Layer 2 of a small transformer language model trained on English Wikipedia (15 layers, counted from 0, width 64).
Take only the direct path to the model's output, skipping the later layers: a vector added to the residual stream pushes a token's score in proportion to its dot product with that token's output vector.

Output vectors of the tokens that the questions are about. A number n stands for (n - 500) times 0.0042.
"s": 446,391,610,548,700,590,365,615,497,580,446,507,518,557,335,306,529,582,382,567,743,672,354,540,463,331,618,517,601,464,677,432,355,430,429,596,451,496,376,422,466,483,536,572,652,303,547,342,507,573,876,602,390,507,457,452,358,398,394,666,531,633,419,475
"ight": 413,855,492,573,506,463,700,421,605,275,695,287,423,409,511,421,439,456,641,518,362,305,500,524,446,424,325,352,613,607,629,567,614,359,517,560,483,368,311,578,541,355,523,128,617,590,399,669,417,582,525,537,398,685,700,694,540,348,451,458,451,417,733,378
"red": 564,500,550,209,447,404,686,569,329,310,821,421,328,696,280,439,485,338,335,528,270,282,649,350,400,353,613,365,593,376,630,483,444,358,658,520,338,337,421,547,449,531,350,277,546,633,351,519,692,688,543,376,516,470,598,378,474,612,484,411,237,473,666,321
").": 399,578,514,466,433,462,606,518,520,270,782,322,491,494,651,343,424,307,484,522,486,425,530,402,656,493,513,427,589,301,632,313,613,486,513,547,486,320,344,609,243,500,280,575,380,639,547,702,815,336,429,376,720,490,579,595,442,394,370,414,460,399,666,476
"or": 521,229,382,455,636,476,461,626,497,438,386,629,413,416,507,483,490,492,492,469,537,347,579,392,387,593,503,491,344,293,470,511,302,500,615,617,520,306,394,500,504,500,547,423,508,457,521,588,248,539,700,596,627,689,469,610,595,460,375,551,479,538,730,353
"″": 540,678,581,355,428,310,788,318,430,287,737,262,372,544,711,613,380,404,473,286,428,256,445,448,609,387,399,414,670,483,699,527,496,174,500,279,631,607,505,457,385,368,392,617,523,645,462,828,930,505,436,426,535,617,675,735,641,463,321,337,393,189,681,386
"ri": 533,545,498,457,609,492,555,534,483,510,540,605,403,745,293,609,483,420,303,503,275,542,520,533,473,410,548,667,544,310,339,570,432,687,507,630,582,518,442,444,446,616,463,573,643,389,314,564,506,500,572,711,551,503,446,621,590,550,487,591,423,466,596,373
"by": 548,606,413,512,659,500,439,582,332,216,506,389,508,341,393,660,489,368,561,654,473,441,595,369,522,456,398,46,507,378,632,502,406,343,358,618,385,457,663,544,380,359,441,347,667,725,476,505,481,216,549,546,600,471,670,393,649,515,602,484,452,284,639,252
"n": 438,388,455,401,693,453,574,483,491,588,592,156,505,403,382,290,497,533,539,432,388,598,244,477,415,543,398,661,380,503,628,528,415,678,630,510,478,555,334,561,461,397,530,540,566,379,576,393,397,508,621,701,493,666,437,448,679,416,497,556,416,649,433,250
"round": 440,584,423,240,531,503,467,354,504,488,639,441,393,403,212,630,451,345,476,805,587,426,486,479,703,527,432,421,688,687,632,453,603,241,500,351,664,545,644,429,400,549,364,411,140,509,338,637,453,559,365,541,617,580,710,639,658,416,471,393,289,375,671,287
"\"": 639,567,517,621,357,540,515,571,432,238,651,349,355,365,358,639,550,638,500,478,474,277,408,539,632,717,534,439,476,300,545,310,380,554,470,547,479,311,538,635,237,341,404,570,628,688,578,785,594,483,449,346,274,591,568,650,527,352,462,687,430,520,546,433
"ger": 515,469,549,527,647,573,665,423,392,410,562,307,537,391,241,672,509,433,538,598,577,401,447,401,764,275,553,268,605,421,743,563,543,252,728,485,526,412,613,567,366,404,572,521,228,684,546,506,568,108,473,291,421,640,723,537,478,636,472,372,388,420,606,239
"serve": 509,697,473,510,503,608,435,510,349,338,645,231,400,692,583,629,391,322,472,555,611,320,625,395,702,806,406,524,551,409,665,404,390,22,552,637,596,407,630,532,599,469,412,374,698,563,588,697,656,280,527,323,640,504,534,449,453,383,405,275,285,355,706,268
"har": 450,621,415,485,683,605,589,317,375,478,610,585,527,609,690,563,456,500,595,451,493,252,637,477,694,439,473,382,623,478,467,574,423,388,469,242,613,349,479,580,454,445,425,607,533,559,447,585,450,425,569,540,488,418,553,554,537,566,500,580,406,402,670,256
" defeat": 600,762,434,534,535,620,651,286,557,416,710,433,532,567,439,563,404,452,473,543,419,313,442,374,618,444,437,374,509,509,564,496,321,312,660,373,644,333,668,536,455,459,337,278,408,588,470,495,559,343,505,486,640,342,648,676,528,505,517,471,454,358,660,452
"ctor": 619,666,616,689,557,438,642,223,616,155,579,451,470,680,625,491,462,402,564,672,518,636,303,306,615,426,474,529,553,393,634,521,435,407,641,489,770,496,476,441,452,539,393,668,460,570,444,710,549,299,479,292,566,683,697,442,617,575,260,303,260,641,686,329
"lect": 452,602,519,512,558,446,608,130,338,446,590,448,366,786,470,479,417,393,531,644,500,179,503,603,649,335,410,415,536,439,583,395,427,369,479,740,553,546,387,551,516,508,338,489,457,653,568,703,523,508,570,438,283,574,675,578,688,470,339,463,380,279,696,431
"row": 490,687,456,333,596,540,429,461,377,461,586,509,550,596,281,579,440,323,566,509,369,270,543,311,516,533,489,524,547,406,566,511,528,312,601,466,669,607,559,634,186,405,452,564,475,641,304,465,387,442,505,494,446,422,631,722,622,444,599,555,289,431,568,260
"tra": 498,628,425,404,519,527,558,396,597,462,735,590,505,626,592,364,495,500,393,472,598,420,492,341,715,662,554,548,561,606,500,465,537,348,299,509,579,352,562,508,507,458,365,600,610,400,640,799,604,568,604,351,459,523,598,658,546,715,626,577,406,384,652,278
"a": 387,463,368,423,619,495,420,307,437,476,668,555,377,505,591,552,519,530,430,488,507,631,472,335,481,417,643,425,362,467,457,530,153,667,334,595,564,445,542,478,525,462,727,414,481,493,584,389,543,641,354,425,516,665,482,529,443,371,450,511,374,445,584,342
" =": 633,500,515,483,642,524,794,378,655,403,652,425,431,266,629,639,494,244,521,769,640,399,654,363,426,477,598,355,736,420,736,550,492,478,491,402,604,507,648,461,296,447,459,564,584,677,376,618,460,658,408,537,734,453,568,546,786,433,334,361,495,381,464,334
"st": 549,623,445,357,528,308,364,476,437,323,490,379,362,522,378,419,512,480,252,584,583,708,366,397,452,457,500,500,395,460,492,375,372,326,485,714,600,403,483,517,544,547,423,318,503,448,544,777,592,515,694,593,552,423,523,277,613,475,482,391,496,588,599,382
"ate": 451,603,566,349,711,464,434,509,449,484,398,444,446,608,578,387,481,517,379,525,597,458,487,514,607,306,521,581,444,531,752,510,440,467,627,482,487,570,562,356,508,333,356,360,406,577,313,595,543,650,423,384,385,663,566,737,507,223,311,421,258,500,807,374
"land": 484,743,608,453,609,310,296,547,429,426,589,352,384,520,467,442,505,322,457,507,612,317,601,440,778,420,485,558,494,537,470,435,500,280,579,424,692,520,669,509,333,376,442,515,408,393,639,701,391,159,495,344,496,634,584,541,766,420,589,439,415,557,581,281
"ke": 562,739,472,374,489,572,737,329,476,380,664,485,462,375,312,498,507,511,640,579,514,685,708,657,458,503,562,403,618,418,431,439,449,483,522,536,455,460,550,328,365,527,454,429,505,445,344,472,508,321,640,392,352,664,686,546,394,536,468,532,380,417,560,397
" century": 546,569,606,534,409,432,450,377,332,224,666,512,354,632,614,512,426,329,661,524,509,323,569,286,485,569,394,146,683,357,553,388,556,201,586,353,624,757,566,518,151,522,276,436,355,629,687,626,459,331,392,635,712,555,689,707,626,616,419,397,325,412,717,390
"os": 483,584,401,560,542,473,464,281,489,480,592,358,482,554,493,556,473,457,372,589,508,424,771,521,520,221,669,189,479,515,343,462,271,387,519,468,563,461,507,673,416,450,592,623,483,595,634,570,565,566,638,377,510,621,587,668,432,530,495,396,435,452,655,341
" ": 500,303,398,471,446,509,418,541,415,614,438,536,453,478,381,494,508,585,586,469,575,745,365,720,339,500,509,743,589,550,662,444,505,663,448,556,384,420,377,488,512,613,572,533,573,409,412,415,384,509,365,589,429,498,342,569,548,507,550,575,584,563,486,635
"um": 520,565,620,679,695,514,284,444,634,485,568,490,477,398,552,615,487,484,597,385,508,289,657,557,389,336,483,445,406,358,586,550,471,378,352,542,441,358,429,352,451,412,482,433,471,628,608,541,542,436,743,307,603,651,505,658,603,539,471,538,420,410,677,332
"ting": 651,582,384,132,580,588,760,500,452,316,646,541,490,455,513,412,487,540,511,616,364,563,414,224,609,301,550,304,762,412,612,509,484,446,693,525,566,359,341,537,362,259,596,668,518,500,669,850,618,363,663,325,344,637,612,442,278,570,533,355,297,330,731,408

Each question shows what one neuron of this layer's MLP adds at an activation of 1. A number n stands for (n - 500) times 0.00074.

n63: 625,486,613,585,630,421,474,585,578,496,685,374,625,497,500,432,523,322,485,473,386,866,595,536,457,357,391,200,371,630,396,729,564,459,627,681,476,525,471,449,414,219,312,562,714,436,614,383,549,339,727,628,387,530,365,324,592,614,600,596,298,524,421,530
Which of these tokens does it push down most? "round"

n269: 578,580,553,426,508,665,339,445,473,483,544,469,322,526,627,575,340,407,669,480,336,446,570,491,394,489,305,353,397,563,510,343,649,523,617,457,355,464,467,374,433,376,302,587,339,598,689,671,244,433,360,480,442,547,500,530,470,655,399,500,534,672,456,609
Pushed up most: " century"

n311: 499,619,657,606,464,620,614,431,467,593,499,468,632,484,488,403,425,418,620,377,562,603,354,623,340,553,252,318,582,343,264,391,630,478,732,223,280,308,784,545,581,291,621,366,527,697,530,523,391,601,522,452,569,254,433,608,463,536,501,473,369,355,428,835
Pushed up most: " defeat"

n199: 342,534,476,376,489,771,387,560,664,390,403,292,585,605,619,560,488,597,423,475,688,388,369,600,523,557,716,565,569,609,523,397,601,282,631,804,477,502,576,414,472,524,504,612,442,635,557,580,435,524,465,188,547,651,495,707,353,390,463,379,489,601,469,329
Pushed up most: "serve"

n239: 494,507,618,476,571,249,459,346,660,699,410,480,526,596,703,607,561,394,534,687,487,441,541,254,697,299,463,515,616,426,536,439,479,447,734,562,590,424,563,498,556,411,203,654,597,428,369,511,490,374,511,438,409,619,424,355,258,499,377,590,291,601,271,367
Pushed up most: "ctor"

n37: 418,480,481,535,522,505,456,517,540,419,556,523,518,527,250,323,495,403,386,630,574,689,587,726,302,576,435,578,670,584,638,312,380,482,552,421,691,268,300,720,444,496,441,490,499,327,440,490,675,498,444,578,599,598,253,690,450,559,401,655,344,416,337,381
Which of these tokens does it push down most? "by"

n244: 509,515,685,530,519,377,517,676,617,606,340,460,693,622,392,366,611,399,444,423,266,668,499,448,422,558,433,478,501,568,479,541,704,542,383,394,567,353,319,602,464,576,456,389,612,393,406,507,553,707,523,515,334,482,434,440,344,602,365,604,582,576,526,522
Pushed up most: "s"

n255: 197,352,328,436,507,360,230,662,625,466,218,585,471,530,351,382,554,485,574,402,646,370,283,510,520,439,477,570,553,586,620,620,432,623,492,625,530,353,514,581,577,552,487,384,634,487,652,365,632,395,552,415,450,408,538,536,588,369,504,713,475,555,486,520
Pushed up most: "s"

n23: 347,588,731,580,596,564,565,413,592,473,499,505,547,347,593,449,601,494,399,257,576,286,697,472,494,735,506,499,572,399,632,478,490,477,408,532,621,393,328,423,651,693,485,421,516,607,517,548,528,454,656,467,531,550,581,702,408,740,515,502,706,559,314,632
Which two tokens does it push up most, strongest first? "um", "tra"

n66: 524,579,461,639,651,366,386,500,455,577,535,453,292,572,585,599,465,477,427,420,415,447,363,443,648,485,432,390,584,578,601,264,490,626,669,390,486,524,678,419,685,566,362,550,385,512,380,198,241,455,502,469,548,512,331,382,620,544,568,421,581,539,536,475
Pushed up most: "land"

n27: 434,323,463,747,471,360,324,371,476,574,465,510,502,474,441,592,294,597,512,452,461,543,603,509,623,511,452,622,537,440,524,502,361,421,573,463,498,610,390,452,580,576,487,464,518,458,490,594,426,379,324,481,407,465,658,526,273,478,601,341,557,400,516,495
Pushed up most: "serve"

n113: 495,299,485,384,813,497,478,435,585,357,429,428,457,574,308,557,611,654,490,755,677,591,500,517,584,460,656,550,491,506,415,479,471,619,560,575,449,511,658,576,384,567,552,617,555,630,490,504,514,606,533,422,545,507,335,554,488,558,694,770,656,511,490,346
Pushed up most: "s"

n150: 524,402,680,639,453,620,550,477,492,539,564,405,599,499,527,552,313,390,388,123,557,393,515,637,485,437,589,438,487,352,715,272,480,710,449,422,576,445,142,669,500,702,552,489,252,648,530,508,574,342,383,472,696,764,439,440,465,316,621,226,547,383,694,690
Which two tokens does it push up most, strongest first? ").", "″"

n44: 535,550,541,595,376,252,662,468,486,511,648,525,477,427,557,706,336,494,326,216,543,523,551,256,662,575,468,745,437,534,468,609,586,397,574,524,479,448,787,452,497,165,387,440,457,608,501,633,560,380,468,516,746,620,461,727,270,540,560,358,510,385,476,352
Which of these tokens does it push down most? "s"

n132: 679,439,399,516,435,598,591,533,366,451,575,512,403,683,481,561,844,610,427,499,439,746,430,438,774,386,475,595,392,482,623,643,642,326,615,547,440,539,556,397,558,654,414,291,379,320,407,624,442,583,501,316,341,415,642,469,476,487,639,607,572,595,653,596
Which of these tokens does it push down most? " ="

n62: 364,244,500,507,418,444,667,601,489,331,527,239,598,617,435,619,716,509,462,717,403,490,533,422,378,542,386,571,633,361,353,432,552,567,463,359,618,269,616,413,684,639,547,564,478,543,400,516,440,503,593,668,362,421,473,620,372,384,654,517,504,388,493,336
Pushed up most: "ri"

n193: 450,612,528,516,450,653,514,714,507,582,580,469,563,592,480,471,573,626,432,600,514,596,644,346,549,711,412,475,423,516,259,308,583,545,506,520,543,459,552,728,632,652,381,666,656,475,437,390,462,700,373,462,574,627,455,505,480,206,633,303,491,491,225,618
Pushed up most: "serve"

n141: 461,454,578,445,470,574,425,505,563,429,393,571,598,714,479,492,417,550,526,475,445,517,569,228,449,328,477,604,524,650,515,352,530,521,560,526,609,593,600,547,535,449,467,442,673,434,373,756,535,481,324,386,652,631,569,598,328,455,585,627,364,540,650,560
Pushed up most: "ate"

n147: 507,413,458,591,461,360,393,526,343,506,453,612,388,362,377,506,577,541,442,559,324,582,506,451,430,365,502,610,485,528,418,589,534,452,583,264,604,416,515,142,567,503,212,460,517,569,563,475,540,652,506,518,475,561,519,402,396,517,564,346,391,439,335,362
Which two tokens does it push up most, strongest first? "red", "round"

n302: 364,474,490,381,526,480,688,395,389,716,398,501,384,729,542,251,427,643,414,460,550,468,482,519,723,598,428,632,702,302,562,482,282,504,615,728,595,543,585,511,646,619,561,698,491,326,616,676,122,384,278,443,519,541,522,445,545,358,400,457,606,489,544,333
Pushed up most: "lect"

n20: 515,612,654,627,616,469,344,341,650,351,592,551,522,599,489,598,423,400,523,463,286,579,499,521,568,474,335,468,450,486,364,615,496,432,522,682,657,458,377,647,493,491,503,427,460,292,383,617,430,449,431,574,517,442,385,366,496,678,368,596,309,664,549,485
Which two tokens does it push up most, strongest first? "ctor", "ri"

n127: 421,607,496,699,652,486,576,516,527,565,550,473,601,460,759,425,274,375,447,346,688,573,508,697,370,471,216,633,369,503,430,448,412,632,547,413,492,607,352,436,487,628,469,596,520,464,356,336,571,444,546,574,422,535,404,454,750,548,443,543,421,652,499,457
Which of these tokens does it push down most? "ting"

n301: 584,361,481,713,596,463,562,526,502,470,542,550,734,388,369,653,552,494,704,542,465,546,542,281,391,520,323,362,521,481,429,648,531,574,497,457,346,680,766,489,592,548,518,401,661,624,513,433,696,431,412,481,456,563,358,546,452,467,605,510,256,502,481,456
Which two tokens does it push up most, strongest first? "by", "ger"

n192: 434,546,640,469,567,478,531,561,628,736,564,486,408,403,834,525,794,701,477,498,447,590,423,793,522,435,549,385,507,816,548,587,540,468,551,584,765,464,431,370,535,651,497,436,351,494,531,477,700,519,369,532,704,443,593,538,350,335,394,562,801,549,439,478
Which of these tokens does it push down most? "row"

n122: 428,597,338,530,613,580,573,603,516,557,301,559,555,481,688,520,623,453,422,281,666,455,457,456,467,632,216,564,562,337,500,425,423,515,566,640,596,475,472,688,475,676,559,529,225,626,435,455,505,451,370,329,730,331,658,393,380,448,522,530,711,330,553,549
Pushed up most: ")."

n213: 686,453,385,579,580,468,776,520,192,532,536,456,797,288,476,433,464,580,315,420,429,495,508,484,517,470,417,448,396,469,409,632,454,659,562,453,593,460,653,470,552,469,597,537,505,431,561,606,516,561,523,373,464,510,495,617,518,482,642,157,518,506,315,555
Pushed up most: "ting"

n179: 402,439,701,587,462,508,590,484,649,643,418,648,326,238,708,483,469,320,428,571,283,511,364,659,419,459,477,489,404,350,444,387,377,542,712,334,529,497,497,402,544,353,408,606,451,455,700,447,515,574,510,510,365,572,642,419,627,567,580,479,345,620,401,347
Which two tokens does it push up most, strongest first? "n", "ctor"

n204: 397,581,379,582,471,530,510,450,742,499,708,494,581,516,668,503,851,552,411,495,428,679,717,515,525,452,414,545,463,617,414,585,546,745,488,402,503,696,222,520,548,456,622,665,492,695,570,664,660,518,317,528,680,340,581,412,430,537,572,690,497,673,484,461
Pushed up most: ")."

n116: 434,532,440,592,462,472,346,532,482,490,358,581,600,403,467,491,572,565,549,348,607,699,723,612,486,308,197,729,636,531,567,449,528,383,430,312,485,653,546,625,500,529,666,224,573,726,278,473,428,492,505,580,423,349,584,439,355,520,578,522,492,479,364,773
Pushed up most: " "

n229: 599,491,351,350,648,526,687,252,486,447,564,552,435,447,464,598,474,375,447,521,501,566,455,339,615,595,578,442,545,479,721,590,390,654,471,507,506,471,496,545,439,590,511,582,335,395,269,500,522,436,717,331,462,345,520,468,367,415,586,777,617,518,446,434
Pushed up most: "ting"

n159: 497,649,254,459,495,510,572,565,446,515,457,343,467,683,366,382,572,553,388,609,443,329,761,435,487,571,514,545,401,570,270,484,518,522,315,450,512,574,587,515,616,586,740,459,693,236,505,511,636,549,709,592,505,539,623,461,449,477,611,586,240,565,416,490
Which of these tokens does it push down most? "ger"

n142: 595,497,511,375,496,396,832,729,274,419,399,547,486,461,638,435,502,457,443,696,616,447,388,388,463,319,488,467,723,517,461,707,482,459,355,386,501,489,680,509,291,465,426,362,481,537,530,561,592,598,459,516,663,656,300,545,591,390,446,733,472,629,415,330
Pushed up most: " ="

n236: 599,299,482,597,596,643,282,788,575,575,523,663,604,506,206,651,513,586,407,371,577,504,564,532,404,694,357,366,481,531,499,634,674,545,515,413,375,739,495,645,685,568,245,310,360,625,577,408,437,462,502,624,611,311,594,359,602,605,554,207,124,549,426,570
Which of these tokens does it push down most? "″"

n305: 359,532,669,515,479,525,388,376,530,576,599,597,373,407,474,538,595,426,601,450,536,476,489,569,611,289,680,650,411,446,505,320,242,425,512,617,488,597,587,476,539,381,177,403,502,519,462,585,592,651,498,611,413,450,698,299,727,414,488,566,711,364,363,365
Which two tokens does it push up most, strongest first? "lect", "st"

n74: 435,490,419,641,724,439,544,609,175,477,604,455,224,556,550,501,627,606,459,405,646,389,515,409,475,559,509,488,551,475,510,530,432,432,381,802,260,426,436,591,303,460,621,397,496,436,657,591,414,426,414,450,533,381,408,278,574,614,273,618,368,603,351,534
Which of these tokens does it push down most? "round"

n243: 507,469,499,559,468,573,447,584,690,510,443,491,333,320,459,287,449,525,286,525,444,469,419,401,633,390,714,428,325,431,563,389,318,655,467,208,623,522,569,567,741,669,642,454,641,494,571,316,468,471,295,522,565,478,626,355,530,573,659,578,425,548,399,469
Pushed up most: "a"

n73: 442,588,433,466,351,481,363,449,517,406,586,288,429,278,431,534,679,475,424,474,522,597,623,526,549,587,323,536,638,469,540,353,678,607,332,354,528,529,440,653,461,381,482,445,475,350,203,557,410,506,626,387,366,541,522,666,531,511,437,573,482,439,873,438
Pushed up most: "ight"

n285: 470,718,468,484,365,368,339,384,355,324,636,452,317,462,533,373,522,335,323,412,666,541,663,486,491,639,463,555,434,661,498,199,471,397,631,382,533,445,597,376,694,477,502,353,647,545,401,662,721,394,647,663,837,530,419,457,379,407,413,486,456,312,400,657
Pushed up most: "serve"

n251: 491,667,446,769,663,392,497,571,507,582,434,479,598,450,385,629,297,480,332,464,580,353,543,327,411,550,580,541,401,779,671,344,549,421,586,529,511,721,765,472,439,537,530,604,523,363,533,560,329,556,606,463,435,648,560,496,449,570,601,383,547,427,519,344
Pushed up most: "land"

n173: 357,458,468,284,547,528,603,291,548,494,537,424,662,530,478,272,512,502,525,591,637,538,509,429,555,232,397,426,389,304,685,546,737,492,552,595,547,471,413,256,660,591,419,421,398,592,376,387,482,540,592,472,530,422,365,666,444,413,323,502,426,650,541,358
Which of these tokens does it push down most? "\""